Layer 3 of a small transformer language model trained on English Wikipedia (13 layers, counted from 0, width 128).
A neuron's activation on a vector x is GELU(weights . x + bias), where the dot is the dot product.

Input weights of the MLP neurons that the questions are about. A number n stands for n times 0.0012.
n6 (bias -0.057): -17 -24 129 100 -119 137 -128 113 36 38 -99 152 17 40 -64 -43 -24 -170 -35 -140 -58 215 -4 135 22 -95 -30 -119 -190 216 36 -152 32 -184 -71 -218 -3 115 -128 -73 116 150 -180 -133 -77 -32 -102 29 0 -43 -14 45 11 7 3 96 0 -135 -85 11 15 -31 117 54 35 -27 291 32 294 49 -333 -14 -156 -48 -17 64 122 56 -10 -77 136 -107 43 -227 157 -57 -72 -108 75 -197 61 -113 3 -92 52 30 110 75 -33 43 29 -81 55 64 -101 3 -78 -160 60 82 -93 -20 7 158 346 197 160 -29 -121 -27 -257 58 -126 26 -4 -168 34 90
n33 (bias -0.135): 27 -178 -86 90 106 -130 -15 -88 -236 -307 -96 15 68 -121 116 -141 -66 -26 -213 -11 66 109 196 -131 64 222 -123 -28 49 -112 -14 -62 -107 -46 158 139 -44 45 -87 -159 25 -120 261 61 205 61 141 -35 -76 0 -19 52 16 -67 -64 224 202 220 -21 38 -138 22 214 -147 146 -99 -84 -19 121 87 27 245 191 94 -132 66 -94 61 58 -32 10 225 36 148 -14 -87 172 87 -31 51 260 -20 345 -153 -206 95 -140 89 127 -62 -66 -81 11 -62 -46 -127 14 -85 -103 28 50 -210 49 -164 115 222 51 -134 -158 159 15 -16 -7 -160 -65 61 -70 0
n63 (bias -0.128): -171 28 -50 48 -8 -78 105 -26 -7 -77 -48 21 122 -2 -29 -54 -5 134 14 -41 -36 157 -24 97 122 122 42 -24 102 -5 37 -18 73 47 60 90 14 99 -3 -22 66 -15 102 107 62 -57 156 41 15 -63 29 -14 -5 79 -82 -32 -80 3 93 16 -238 -46 -23 37 -8 10 -3 -94 -85 31 69 89 -106 0 -53 13 18 -13 2 0 -35 -47 2 -26 70 -2 -21 -78 24 25 -17 213 87 66 -64 334 -30 -116 -54 -179 -48 -15 8 -82 -14 -209 -75 25 133 31 42 49 -46 45 137 -45 92 79 -9 20 -150 35 -14 -22 78 -62 -65 60
n95 (bias -0.125): -302 -12 67 28 -232 -53 -17 -45 12 -134 191 49 23 -75 0 4 63 -125 -154 -204 23 4 46 112 26 -127 -109 -98 254 -176 142 286 123 25 133 181 -25 342 105 68 -35 -82 -91 119 -25 16 -291 -8 187 -253 87 -168 -135 129 -49 8 34 154 121 -91 -103 -80 237 -51 -21 47 -8 4 -75 -90 -259 96 -84 -53 -8 204 -97 -286 121 94 307 -168 -23 -82 139 78 194 20 146 -102 122 44 73 23 286 35 92 -71 4 83 159 -220 44 35 -190 -8 -15 -8 291 88 -191 -241 93 67 104 84 117 -276 28 8 56 197 57 19 57 86 -33 -64
n101 (bias -0.068): -57 99 -154 111 -97 -16 -156 -123 23 28 -130 -156 264 -105 33 -174 8 -48 -160 -8 56 80 29 -21 -19 24 123 -119 -52 12 316 279 -73 -127 66 -152 133 -30 -184 -81 108 -27 225 110 -134 45 33 34 -46 29 16 11 -46 -80 20 209 -30 -189 270 -82 7 -28 12 -146 -118 -66 36 -37 176 -299 -33 178 -166 -168 51 41 -213 -150 -162 -170 227 39 -19 166 222 128 -8 -121 -29 -51 253 36 216 159 36 127 131 63 89 29 -12 -4 -176 -19 -147 -88 -83 -170 297 -11 124 -362 40 79 198 17 143 19 -81 -118 -24 325 93 -27 28 130 69 101
n126 (bias -0.089): 108 78 -136 296 -124 52 192 138 57 -92 24 64 65 -50 131 96 -78 108 -81 35 237 223 203 -33 -29 -24 160 219 -68 16 -19 16 -125 89 -53 -44 -29 0 96 -8 141 31 -418 -303 109 65 133 78 69 37 207 -177 228 -151 295 -12 -98 -172 -58 -97 -156 -103 91 -4 -57 291 -89 -162 12 -96 -226 110 -86 -4 19 -78 -104 -149 -35 -76 -84 -27 220 193 145 -73 -307 -72 61 154 66 32 83 57 56 -44 108 113 76 41 132 -260 -87 -108 -139 67 -113 -86 97 -176 131 -134 -192 161 -98 82 15 -56 -115 -133 59 306 15 45 137 -76 33 15
n136 (bias -0.109): -124 -238 29 243 92 92 24 -161 -15 108 -54 -12 -79 8 77 -8 -58 154 -92 223 261 103 -21 -49 16 56 30 188 -99 200 90 -20 16 238 -4 193 39 -29 -178 -50 -152 -4 -133 -245 20 177 233 -19 -168 -215 -77 -241 177 -229 -186 259 -119 57 -29 -105 -91 -114 -20 7 -206 -112 0 -205 -62 116 249 47 182 59 -162 -41 -56 64 11 -139 -25 0 102 160 -111 126 -136 52 130 89 54 82 172 -67 -193 78 143 35 72 -138 164 77 71 -54 -253 118 -45 -195 44 -30 155 27 -83 -70 56 -209 370 -122 -62 8 12 164 70 -79 68 -108 3 -173
n141 (bias -0.068): -116 -97 -146 -13 -161 -217 102 156 -55 -77 -239 -67 67 47 -233 -71 -22 -13 -71 120 -9 64 140 69 3 75 70 137 -80 -162 103 118 55 -62 -26 -118 -14 -153 -99 -88 6 -59 98 6 261 -3 301 -33 163 -128 186 27 7 99 -10 -147 39 -92 67 16 46 -51 108 -241 65 146 -39 -46 -106 90 119 25 -3 35 106 122 -96 -77 34 -234 -111 160 55 3 49 -12 -20 -19 39 156 -115 127 106 -15 -38 -13 32 66 -49 88 66 -65 95 40 -48 3 -15 -239 26 3 102 -46 22 -60 -210 -145 -15 -90 64 179 -6 -7 -39 -63 191 -161 -14 -21
n215 (bias -0.040): -109 156 -328 57 -116 102 -78 -44 -260 40 -18 -115 154 -39 -33 118 -32 25 -174 -249 154 -61 64 -170 131 212 256 50 104 168 62 -188 -18 73 -63 75 100 -30 140 -38 93 101 4 18 7 245 -11 -168 -28 22 70 0 229 111 22 41 48 -159 -33 114 28 57 -100 -141 48 140 69 66 -105 -323 -182 -167 44 -50 190 74 -58 -25 -177 -65 -79 174 -113 7 -26 -56 37 -7 -133 19 77 -65 20 -167 104 91 78 64 -3 55 7 -84 -115 -192 102 150 -156 -234 29 54 100 -204 43 -135 7 86 -69 -57 -57 60 -142 75 44 -82 186 -182 0 -94
n222 (bias -0.062): -67 3 -87 224 11 -49 -25 -32 -66 151 -134 -205 -23 7 79 -157 160 14 -84 117 -32 101 232 189 59 198 -194 0 -3 -148 83 -296 127 -121 50 -246 84 -26 -150 37 -7 30 36 28 151 4 7 33 20 172 163 -106 -22 -249 56 -107 33 157 82 25 59 121 83 98 -50 -14 -141 4 -44 -88 68 72 95 -38 34 240 -234 35 -101 -78 -105 47 120 91 129 0 -80 -81 89 154 14 6 210 -247 -111 -5 9 140 -90 -4 54 -91 -55 24 49 -194 144 62 -226 75 215 -120 3 83 -46 130 -111 172 -150 14 58 36 49 -125 -197 -98 -21 -71
n226 (bias -0.066): -79 137 -11 -60 -101 87 -202 128 10 65 169 -68 218 59 -88 -200 -126 -154 23 -25 -193 161 48 -77 -64 131 -158 -113 -14 -67 82 48 33 150 -66 221 109 56 -46 121 -51 148 -62 -47 108 -11 18 151 89 -44 266 50 4 -96 125 -33 -44 99 -65 -47 -67 -32 -46 -81 -128 -122 119 -33 -42 -90 -44 -131 -121 -190 -21 -18 129 115 104 87 42 -93 -150 25 140 -17 0 281 136 26 -66 19 -30 -152 -78 20 62 158 -144 114 -48 -45 -135 187 -3 238 -162 49 98 3 206 -14 -18 -86 146 -174 3 43 -129 -105 -145 171 -17 -139 420 -264 -53 -67
n244 (bias -0.116): 66 48 -97 89 -29 141 -130 -33 -186 -140 132 12 163 238 122 82 116 229 -57 36 155 65 259 -238 79 -29 -164 72 -130 121 -8 50 -79 83 -13 -57 194 -90 277 52 -31 43 -4 83 -21 -95 -231 -4 -12 -155 112 -109 178 -154 151 38 104 -117 -111 278 -90 32 -162 -74 54 -12 198 265 -32 -127 29 109 -65 -82 -16 -25 -41 132 79 177 -101 0 8 95 -11 -284 47 58 34 162 -174 166 216 19 -32 -51 -44 200 -39 33 -46 -79 174 -162 -15 49 4 80 -83 -134 -34 55 111 -157 -54 207 -90 -236 -186 -236 -217 -241 46 -401 132 -326 -12 -114
n303 (bias -0.118): 102 140 227 -24 -57 -185 154 -66 -12 -123 228 -93 -85 47 104 238 147 0 30 -197 -106 24 8 -108 148 37 105 34 186 113 200 12 58 252 -29 138 7 67 0 107 109 -223 145 29 148 -4 -95 -167 51 -221 108 -233 355 40 142 -195 -222 71 -55 -25 -3 -36 -61 -22 149 -36 0 -190 -16 45 -155 88 317 4 -75 -21 102 -221 8 -112 -37 -31 306 45 -85 -278 258 -127 -33 48 -63 -70 69 -227 150 83 77 111 -121 125 -168 -91 -198 -134 88 105 -130 -40 62 260 -121 -47 110 -224 54 29 -47 -133 -167 0 -76 215 -49 -215 -41 -103 -58 -79
n307 (bias -0.074): 164 87 104 110 -71 -124 57 113 35 -26 62 -270 88 101 137 39 47 122 -24 7 96 -63 19 -72 176 34 -75 34 -18 -44 102 15 199 249 -137 -103 40 194 133 -86 188 -50 -230 101 209 -75 -45 83 -57 19 117 -192 69 -236 -52 -144 -161 46 -40 0 -19 -81 -74 -24 64 50 240 132 79 183 80 -18 14 118 -90 149 -123 26 -143 216 -156 32 209 157 104 14 100 -11 -19 -94 -22 -74 -112 32 -114 167 -107 15 178 -53 -54 -112 74 86 -28 59 -248 -18 -158 195 72 -93 -126 0 4 61 68 7 -65 0 -212 -46 -21 -168 64 -494 -130 -41
n315 (bias -0.002): -158 -54 -22 84 -33 -107 -59 -117 -40 18 -116 -269 115 6 -155 -32 -110 -33 67 51 -93 9 -91 -108 73 107 -29 -25 -84 -27 227 -250 -159 -37 77 -133 33 -42 -88 115 46 -160 71 -49 -37 61 52 -178 0 143 -148 -3 -6 78 -88 -37 157 40 148 141 -59 15 36 74 83 62 18 83 103 -43 -84 39 -48 -151 144 386 -55 128 -140 -38 86 3 -29 152 19 114 31 122 -25 57 -15 -30 106 -26 -33 -36 38 12 -23 -108 97 12 36 108 -65 -162 3 -101 -132 114 -44 0 149 -28 83 178 -157 8 114 6 3 107 3 -152 3 18 14 -73
n341 (bias -0.067): -22 7 30 54 -147 -107 -45 -235 -55 55 0 -343 101 -21 180 -7 29 48 78 -22 61 73 80 -105 -32 -189 165 136 -91 72 253 30 -4 130 49 33 69 -138 -215 -159 123 -14 -93 130 59 -145 204 164 35 278 149 47 152 -269 -77 67 -117 -112 40 -11 43 -279 11 50 19 -46 15 -4 128 -276 -113 -105 -89 -139 89 -267 95 -170 35 -140 63 123 160 -99 -56 177 106 -29 -41 125 216 139 128 17 -7 -23 122 36 -116 109 -68 25 29 206 89 -105 -7 137 211 -62 23 -169 -4 80 73 174 113 89 -16 -68 79 118 -174 -76 0 -96 -27 61
n343 (bias -0.122): -49 40 285 -80 -8 119 224 -54 81 -20 247 -89 116 118 -96 125 139 -105 23 -44 188 -77 -307 -112 114 -209 -19 -286 61 96 27 -132 90 -103 137 -137 113 212 182 150 -50 12 -4 262 -323 -185 -107 -238 -257 -129 107 30 97 -81 -130 -116 31 137 199 140 10 -197 68 -169 119 -126 -45 58 0 114 84 -84 84 36 -142 42 -8 -20 -129 120 -26 -8 12 118 169 -20 135 -301 71 11 59 95 252 84 -89 131 187 28 23 257 -151 -67 -48 -90 -4 -52 46 0 -82 38 71 31 248 -46 146 38 -23 26 -121 -242 -40 -147 15 -134 -160 -262 -112 56
n361 (bias -0.086): -173 23 -117 58 8 4 -80 -123 -192 125 -360 97 -137 -30 -32 30 -233 -125 -33 65 101 358 -85 -167 0 170 131 -188 105 127 7 -128 51 -143 128 159 140 179 214 -144 -37 90 0 -209 -126 -127 221 80 -15 288 4 90 57 -287 -74 -28 7 36 149 36 -119 85 39 -81 60 -148 12 -162 118 -188 44 -50 194 -128 133 72 -266 130 -15 21 192 177 -71 118 155 105 182 -20 -120 18 -42 183 129 -77 -186 22 166 -69 -30 -60 109 -8 -124 83 48 4 -209 69 229 -150 128 -142 -35 81 81 44 -38 -11 -113 80 50 -16 -33 -129 0 -98 41 127
n368 (bias -0.052): 49 51 147 67 -178 -29 -89 -177 131 -94 -73 45 129 100 50 40 -151 68 -39 146 105 138 144 76 -57 108 68 45 -61 -108 -98 -231 153 0 -20 67 142 -148 -119 48 136 -74 99 -52 -49 118 -137 -60 112 89 0 125 -84 -122 142 -69 97 112 47 20 -16 198 61 -44 -56 -194 -114 -157 -44 -94 -73 -191 -61 10 63 222 48 71 -43 -137 62 115 12 68 47 59 -90 126 235 194 -113 35 -18 -67 74 -79 -172 -117 -192 -83 30 -22 26 59 -88 -42 -36 -6 -39 42 -189 53 42 37 214 20 140 -9 -23 120 -124 -134 -78 -79 160 88 -149 9
n393 (bias -0.037): 12 -19 8 190 62 -105 -126 110 -33 -19 49 -153 190 -101 -4 -74 23 -131 -4 83 128 42 204 -8 40 -62 -173 -111 149 -103 -160 145 70 -180 4 -195 28 -138 35 126 -99 -85 -121 58 155 39 245 111 33 -35 211 89 -12 -92 15 20 -109 366 0 -238 -72 -107 -84 -28 -86 -187 361 -238 254 -39 107 -15 -79 -81 -232 63 -250 -132 -118 -171 -102 -104 106 209 10 56 -104 -46 67 -28 -67 -76 4 -87 -73 -82 90 -68 18 110 282 19 130 123 -25 -118 -105 26 47 116 47 30 150 168 -26 262 -92 93 -198 -75 -220 191 -104 -87 245 -12 -66 54
n465 (bias -0.107): -125 -212 207 -79 -137 16 16 -200 102 -189 82 -148 61 78 -205 -92 -94 116 78 -39 185 72 237 -172 58 4 31 67 -20 51 95 -78 138 20 90 104 0 -37 -88 -97 -69 -208 -24 49 -113 -16 -93 190 77 115 8 77 179 -246 -152 90 154 115 44 -219 -143 -87 52 -69 57 190 -137 37 117 -157 -107 28 -109 -172 214 -160 132 -246 12 182 66 -89 50 -48 145 -39 -66 12 238 -158 -58 -7 -30 -257 -16 41 -58 -63 119 111 -165 -27 151 174 -252 111 -109 -27 243 229 53 88 232 -54 152 -107 15 -19 42 -118 158 311 -216 102 121 -145 -253 -4
n499 (bias -0.085): 65 -170 129 366 8 -183 152 -164 -172 -24 -178 108 96 180 12 0 -79 12 -89 -32 202 322 117 -29 -55 -94 -54 -7 -112 -116 -34 -206 -4 -152 210 -228 58 107 209 43 46 -163 107 -82 -106 69 159 -75 108 -239 168 -74 -155 -68 44 304 -163 21 -102 -127 -143 -100 64 33 -127 4 -20 70 161 -69 224 -52 79 72 -133 33 -274 -89 248 -158 -33 27 81 146 -77 70 33 -97 70 181 51 91 49 -30 -248 -60 116 -75 -89 161 -67 43 224 281 4 -100 -15 -63 143 79 -207 97 282 -192 50 25 -35 56 -42 -55 -64 117 -232 42 118 45 -162 -34
n503 (bias -0.138): -119 79 98 -271 -67 91 73 -149 -134 171 -60 -137 -85 124 -102 45 -97 -33 4 -275 386 -19 -83 77 202 -81 68 97 236 -19 -166 145 -62 255 -339 -61 98 291 -94 -65 18 -127 -29 -14 -86 268 57 199 -300 -44 -24 -166 329 -160 -246 121 -62 0 176 96 -28 -80 -253 -34 29 23 172 221 -46 0 -68 252 200 -278 207 -117 0 -38 -41 145 168 73 -59 252 154 -41 -98 38 34 89 -124 -149 325 245 94 190 34 148 -140 -10 -63 -83 -117 -110 -195 98 -156 32 -14 133 248 -113 -114 -59 -85 122 241 -159 -248 -158 89 -54 -141 -370 -115 -148 -134 13
n510 (bias -0.157): -85 26 37 -61 -245 -108 -36 113 -155 -258 -30 -323 -291 142 36 179 -91 31 82 -74 144 -186 60 -63 200 157 25 0 208 219 -8 181 13 -27 127 88 -16 -94 164 -37 225 -209 81 -211 112 99 273 -54 -128 -18 221 -135 23 -194 98 -86 104 490 201 104 68 61 0 -117 -185 293 165 14 -69 85 -96 87 -79 -31 -121 -82 18 -62 90 -14 44 -162 131 -205 96 -17 115 76 173 483 -129 124 38 21 79 70 88 121 -59 36 -119 -77 -260 30 67 246 -179 13 -130 21 114 26 -293 -120 -76 -32 -17 -186 -175 -35 0 -23 -115 -197 -81 -121 -139 -62

Each question shows a token from some text and the vector x that enters the MLP there. A number n stands for n times 0.014.

",": -3 19 -7 -51 16 -9 -6 25 -13 10 18 27 -17 -37 -15 14 -18 -61 -27 -20 -28 -46 6 62 -75 -74 -7 33 29 -12 -7 39 -49 20 -1 1 -416 2 -31 -28 -18 107 73 81 37 -13 13 9 29 -52 6 -10 4 56 6 -4 -37 -54 -39 10 -18 -56 -43 82 18 -12 -25 -52 -71 96 2 10 -41 29 35 3 31 -50 61 38 -26 -48 3 -66 -56 13 15 -114 14 -10 -44 -16 -67 -24 17 109 -16 -94 -36 -11 71 27 -20 -19 64 -65 43 -1 44 20 -18 -15 -34 29 26 -63 40 -12 11 86 15 -8 70 119 -27 116 154 12
The neuron with the highest activation: n95

" sister": 46 18 4 -111 -38 7 16 32 -6 -26 -57 55 24 -36 -5 30 -6 54 -86 -96 53 6 -34 72 -122 -37 -6 -3 30 -13 -113 40 -4 -34 8 -45 -90 -21 -63 26 46 131 -134 5 99 61 34 50 22 5 -19 -6 3 -74 21 -105 25 9 -32 33 -123 59 -55 -4 -24 8 -63 1 6 -90 79 19 -16 65 -34 87 53 91 56 21 -55 -53 21 44 -47 -19 -53 -53 -23 -10 -36 50 -118 -1 18 104 -110 -73 12 -47 -70 40 0 11 25 -26 -27 38 -72 12 -37 -17 -14 86 -14 13 7 59 -27 9 25 18 40 119 41 26 142 23
Which three neurons fire most, strongest first? n126, n63, n368

" for": 13 59 12 -46 65 -23 10 -72 -34 47 17 21 -15 -39 -51 17 77 19 7 5 38 -28 -25 8 -69 -67 -21 33 16 -59 -67 -25 -85 62 -11 -34 -234 13 -9 -54 -50 64 105 45 11 -33 32 -27 25 41 -29 -27 110 -28 -49 80 10 -37 -92 -4 -9 -47 -81 69 63 -12 3 1 12 31 75 68 75 2 -55 -11 5 70 -100 11 -27 -8 38 30 -111 1 20 -117 -2 37 -7 2 -47 -6 27 137 7 -30 26 -38 4 81 -57 -53 107 -32 -46 -54 -78 -30 17 53 -23 -36 38 -8 27 -34 -119 3 14 -79 41 52 -43 78 160 -38
The neuron with the highest activation: n136

" the": 29 36 -50 6 30 38 -16 7 -28 74 -20 34 24 -6 -37 -21 -25 -34 20 6 35 -17 48 30 -79 -90 -80 -11 -69 9 -63 -2 -42 -10 24 2 -291 -50 -43 -18 31 64 -39 38 46 65 23 -22 36 78 -7 -11 -54 19 -10 45 -22 9 -84 45 -77 66 -163 123 -1 37 -32 -17 -13 8 66 42 -23 107 3 37 24 62 -46 -24 -182 -41 60 20 51 44 -15 -81 -47 -38 -55 -5 -132 -41 17 108 -46 -102 -8 -16 -22 0 36 -1 55 -44 -43 -2 -44 12 -32 63 -3 52 -14 2 28 56 -6 25 -12 37 20 78 24 74 153 7
The most active neuron and its activation: n393, at about 0.97

" his": 9 -8 103 22 64 7 28 -30 -42 79 -23 32 9 2 -66 17 0 -45 27 -80 35 12 45 35 -110 -75 -41 13 -59 -68 -54 -75 -126 -3 28 -19 -255 -5 4 35 44 30 -14 34 0 13 -8 92 -16 44 -10 -15 -69 99 -51 -42 -36 54 -66 -38 -43 29 -75 121 3 -1 7 48 25 44 30 27 -11 62 -40 54 29 2 -19 53 -151 32 31 13 -77 16 55 -85 29 2 7 -12 -147 72 5 115 52 -99 25 55 -47 40 -10 9 46 -27 -55 27 -60 -13 -68 9 -9 -14 -65 2 -13 47 -48 45 -19 -21 25 112 -7 71 142 31
Which two neurons fire most, strongest first? n499, n393

"é": 50 72 -3 -94 -33 -75 -32 28 0 -30 33 61 -16 -16 9 -27 -28 38 59 -13 -1 -99 9 -3 -170 34 -44 -30 11 -38 -11 -72 -100 10 7 -16 7 -44 5 -8 6 87 94 9 10 -1 71 -61 -15 -11 19 68 94 -4 -26 -78 -56 32 -16 49 56 -6 67 86 9 2 6 -38 -6 19 31 -38 74 52 35 52 -44 -2 17 61 -111 55 -44 14 48 -27 11 -42 20 41 -71 86 -52 48 -25 83 -12 -31 31 -44 -51 47 -24 -59 161 -21 -11 -75 -11 -73 -1 73 42 -53 -18 -90 -50 11 92 8 -29 -97 110 12 -54 49 88 82
The most active neuron and its activation: n141, at about 0.67

" NHL": 31 62 114 3 -6 22 -42 23 -45 66 53 27 -29 -108 45 45 -42 -32 -1 -70 22 -20 69 -9 -119 -24 -25 34 34 -12 -35 -16 -210 3 44 -4 -67 47 32 79 -55 59 67 32 -2 -49 -43 33 -8 13 -123 -12 -52 61 -32 -36 18 59 -69 44 -44 -36 -12 42 -10 -64 29 -1 -9 13 26 -7 -47 -25 12 3 29 106 -61 -17 -53 9 -9 -15 -123 -38 0 16 39 3 -85 -91 40 27 46 148 -6 12 -24 52 -49 121 43 -89 131 4 19 49 -22 -18 -16 67 41 -42 -13 -20 -14 55 -97 16 -15 -29 -6 15 -25 7 140 -77
The neuron with the highest activation: n244

" Light": -32 -17 40 -54 -32 43 -48 71 3 39 47 82 25 -18 -9 -34 69 69 37 -19 51 0 -55 5 -127 -65 -65 39 26 -40 -8 -87 -57 0 -27 -27 -77 12 10 31 -65 89 -26 -32 22 -16 10 13 1 -26 -34 42 12 16 14 -40 45 30 -44 78 -20 -41 -81 -21 67 24 17 -35 0 -42 53 44 -71 -4 -32 -19 38 89 -94 51 -118 -36 -55 34 -105 20 33 30 3 60 -12 12 -169 77 69 129 -102 -30 59 17 -11 -14 -43 -24 109 51 -1 40 -36 -1 -14 3 27 -22 -10 -120 -91 29 -109 -45 -21 -98 98 41 59 -82 122 45
Which two neurons fire most, strongest first? n244, n226

"á": 29 99 13 -69 -29 -51 -49 -122 19 -15 -20 30 13 38 47 -15 -40 -14 105 -66 2 20 11 7 -154 -19 -45 12 0 -13 -50 -101 -201 39 45 -40 -23 23 -10 32 -36 96 103 62 -28 -25 98 -74 15 25 6 71 86 107 94 -93 -68 -42 -79 22 -15 -41 39 89 44 17 27 27 -73 -1 41 -26 69 -2 42 24 -4 5 -25 88 -51 39 -79 34 21 2 13 -21 -19 12 -81 46 -68 74 -7 90 -27 9 -10 11 -31 69 -24 -39 52 -18 20 -9 -26 -63 -42 -5 11 -70 63 -69 -70 87 164 27 -31 -90 96 -32 -72 65 68 20
The most active neuron and its activation: n315, at about 0.78

" areas": -46 129 -52 -15 20 33 -49 68 -8 45 30 53 15 -131 -15 32 48 -19 -43 0 -18 52 -66 -9 -97 -76 22 55 11 42 22 45 -123 -43 -20 -5 -89 -26 -95 -73 -40 21 5 -2 -26 3 8 -9 -10 -64 -20 2 -52 -13 28 -25 -21 -63 22 -90 6 38 -65 71 -5 19 -51 -15 -43 19 54 4 -65 70 23 13 20 29 -42 43 5 9 -20 77 -76 7 -25 -69 -15 -4 13 41 -48 14 15 103 -3 20 49 -15 6 28 12 -49 33 -65 43 -32 28 -2 1 -75 -72 63 42 31 -54 50 -26 19 -46 39 46 74 -137 125 177 35
The most active neuron and its activation: n101, at about 2.7

" on": 75 -24 59 -75 -1 17 -1 -58 -50 115 -6 57 -5 -108 -105 20 28 1 11 4 -18 -58 -45 29 -66 39 -126 38 -15 -71 -138 -45 -32 76 -24 -3 -219 -9 -49 42 -60 17 53 26 33 -50 46 21 27 66 32 -20 3 -8 -40 -27 1 -16 -29 27 -4 8 -74 13 -19 29 -17 40 -24 28 94 95 -3 -31 34 24 37 44 -98 152 -34 48 3 17 -88 -40 40 -127 -50 3 11 11 -91 31 50 132 21 43 39 -10 84 77 -44 36 94 -36 27 -12 -125 -13 9 -14 3 -55 -39 0 -9 -16 -110 -5 50 -100 104 74 -36 41 135 -62
The neuron with the highest activation: n222

" Un": 23 60 -58 -83 -4 3 14 -43 -21 88 26 22 20 -21 67 -26 61 49 -22 -29 32 -31 0 -45 -123 -102 -44 21 101 1 -104 -10 -55 7 44 0 -112 -101 -20 66 16 -3 -47 -32 54 1 56 53 37 64 -4 -7 38 -57 93 -61 -24 17 -52 32 -89 -20 -65 126 25 81 -109 14 21 -28 71 23 2 3 -50 -55 160 -59 -116 -31 -147 -35 39 13 -24 82 -44 -30 7 -8 -34 20 -186 12 60 64 -147 -57 -23 -64 26 2 -17 -86 42 4 -34 14 -68 -53 -6 119 21 -20 -9 13 31 73 183 20 2 -53 118 151 17 80 99 11
The neuron with the highest activation: n126

" He": 30 38 120 -117 49 6 51 28 1 -21 23 9 -69 -50 -28 22 12 -50 55 -106 42 -69 41 38 -146 -47 -21 3 -44 -51 -42 -63 -110 37 54 84 -140 40 39 91 7 -6 -31 39 17 -25 23 126 23 -63 -45 18 -133 106 -23 -49 -30 41 -77 62 -38 -46 -36 42 -37 39 -44 -18 -1 1 69 111 -15 -19 28 -40 86 -48 39 37 -87 -11 -4 1 -58 18 10 10 7 36 -38 -50 -59 95 30 142 -35 -46 31 11 8 -9 -28 -44 -5 30 -61 56 -15 19 -76 -9 34 -36 -61 -50 6 16 58 -2 -10 -68 -11 114 -17 3 116 13
The neuron with the highest activation: n95

"'s": 66 7 32 44 36 38 13 -39 -70 75 9 -22 12 -49 -20 32 29 -36 -5 -28 32 41 3 15 -121 -13 -105 20 1 -15 -71 -72 -174 -12 25 -55 -232 28 10 -11 61 22 70 13 74 -10 28 18 18 8 9 -10 -28 36 19 15 -10 8 -42 38 -34 -45 -77 131 -53 -29 -36 4 -44 77 51 6 21 100 -52 58 68 23 -25 11 -56 35 1 -13 -69 -30 26 -140 24 49 -47 19 -21 82 -25 94 22 -70 -10 26 -62 -5 6 -56 99 -20 -34 -2 37 4 -112 28 -16 -51 16 -9 -47 41 -62 17 -54 3 99 82 15 69 144 13
The neuron with the highest activation: n499

" career": -48 111 17 -32 38 -68 11 121 -7 -67 -16 11 -38 -134 -66 89 -13 -22 26 -161 -4 -11 36 24 -82 -33 61 54 14 -63 -85 36 -224 -40 43 -13 -126 74 30 -34 -19 -10 -6 25 17 -54 46 -18 -27 8 -61 -13 -18 -34 12 -95 22 111 10 60 24 -29 -55 32 -9 -44 14 -8 -96 -4 -51 28 -15 -31 27 5 45 89 32 104 -48 38 39 -44 -38 -28 44 0 5 35 2 -7 -80 22 7 109 70 -55 20 30 -20 4 54 20 26 -14 11 78 20 -21 -43 -50 34 -5 -16 -68 21 -4 -82 -94 52 -45 63 29 -25 17 148 10
Which three neurons fire most, strongest first? n510, n95, n503

"án": 29 75 -56 -132 -3 -44 -14 -38 -1 -35 6 4 -49 60 25 -19 -38 -26 71 -59 23 -46 -55 27 -147 -89 -8 -8 -10 -52 -45 9 -130 -7 15 -46 -21 19 -9 26 -62 133 2 28 71 -75 126 12 21 13 16 76 25 82 75 -45 -115 -24 -35 49 -21 -67 44 68 13 10 11 105 -65 57 52 1 1 77 64 19 4 72 44 50 -60 45 -60 -16 68 -31 -30 -29 -43 -4 -79 26 -16 78 -15 111 2 -11 -30 -2 -73 -8 -38 4 74 -13 -4 -61 -11 -43 -18 -4 32 8 -2 -33 -32 123 96 31 -5 -101 62 34 -50 -18 104 34
The neuron with the highest activation: n141

" October": 6 11 -29 -31 -12 32 -11 -31 -38 32 -6 58 -22 -73 -64 67 15 -44 -8 -85 -71 -49 13 76 -59 90 -20 65 -142 -67 -82 -26 -52 27 73 -59 -208 -69 -25 63 -52 47 -7 66 -14 -12 -27 14 34 43 -32 -3 -121 186 27 -23 -51 35 8 75 -57 27 -65 98 14 51 -97 26 -84 12 56 43 -5 14 39 38 27 -4 22 35 -58 -23 33 -29 -34 -8 20 -33 -26 -33 -95 -32 -40 8 -45 105 -72 -29 23 -31 70 17 31 -26 -31 16 101 -36 -18 -5 34 -17 33 7 34 77 0 21 88 41 -26 -45 6 7 -6 56 156 -21
The most active neuron and its activation: n315, at about 0.79

"===": -110 -64 -12 -15 39 -37 -55 90 39 16 33 -30 10 -14 -61 5 10 -25 69 -3 19 -53 -17 -3 -29 -61 -67 10 -32 1 -39 0 -188 11 36 16 -326 29 -50 -2 -51 -15 87 52 -1 -143 -49 -56 -36 25 -17 -42 112 87 -33 20 38 18 -1 36 -14 -44 -82 46 -47 -8 -6 -2 -22 74 61 104 9 -27 17 6 59 40 -60 27 -16 82 16 63 -77 5 -4 18 -26 -26 -29 -3 -77 42 87 90 -72 -152 -21 14 -36 119 -31 -67 120 36 -30 -61 -28 -39 10 5 81 20 57 -47 10 139 101 56 31 -86 48 2 -35 83 130 -62
The most active neuron and its activation: n315, at about 0.91

"D": -51 40 84 -128 65 -9 -5 -45 2 -2 74 87 -20 13 9 -1 -19 -24 -23 -46 30 -46 46 12 -126 -100 -14 23 14 -47 -54 -18 -55 -35 40 95 -214 -68 1 -15 -63 -60 29 97 0 -95 12 0 68 -16 -51 98 51 6 -21 -27 6 17 -108 -42 -35 -77 21 92 21 -3 -60 -37 -46 -32 77 14 -15 -10 -1 -20 103 14 -50 67 -94 -60 -69 -30 -65 -48 21 61 101 -53 -38 -9 -166 69 27 100 -51 -63 41 47 14 62 -28 -16 129 -51 -7 24 20 7 -26 66 18 29 48 -56 -1 123 103 -16 -24 -15 -16 69 71 -8 97 9
The most active neuron and its activation: n465, at about 1.6

"s": -60 87 -71 -124 13 15 4 -69 -3 9 40 -30 28 -73 -85 50 2 -24 45 -48 26 5 -21 -16 -152 -40 13 18 38 3 -39 14 -155 -47 11 -9 -232 18 -25 -45 60 -29 69 18 39 -36 60 -11 29 -14 11 83 39 23 12 1 -22 16 -70 11 -38 38 -55 45 -14 -21 -11 -1 -15 40 40 35 4 -20 32 -23 30 3 0 21 -5 6 -62 -15 -41 4 -15 -5 -14 -36 -33 8 17 -6 13 115 -18 30 5 15 -13 46 -64 -61 22 26 -35 -55 74 8 -24 -28 -30 -49 32 28 56 79 5 9 -20 -9 87 36 -6 77 144 46
Which two neurons fire most, strongest first? n101, n63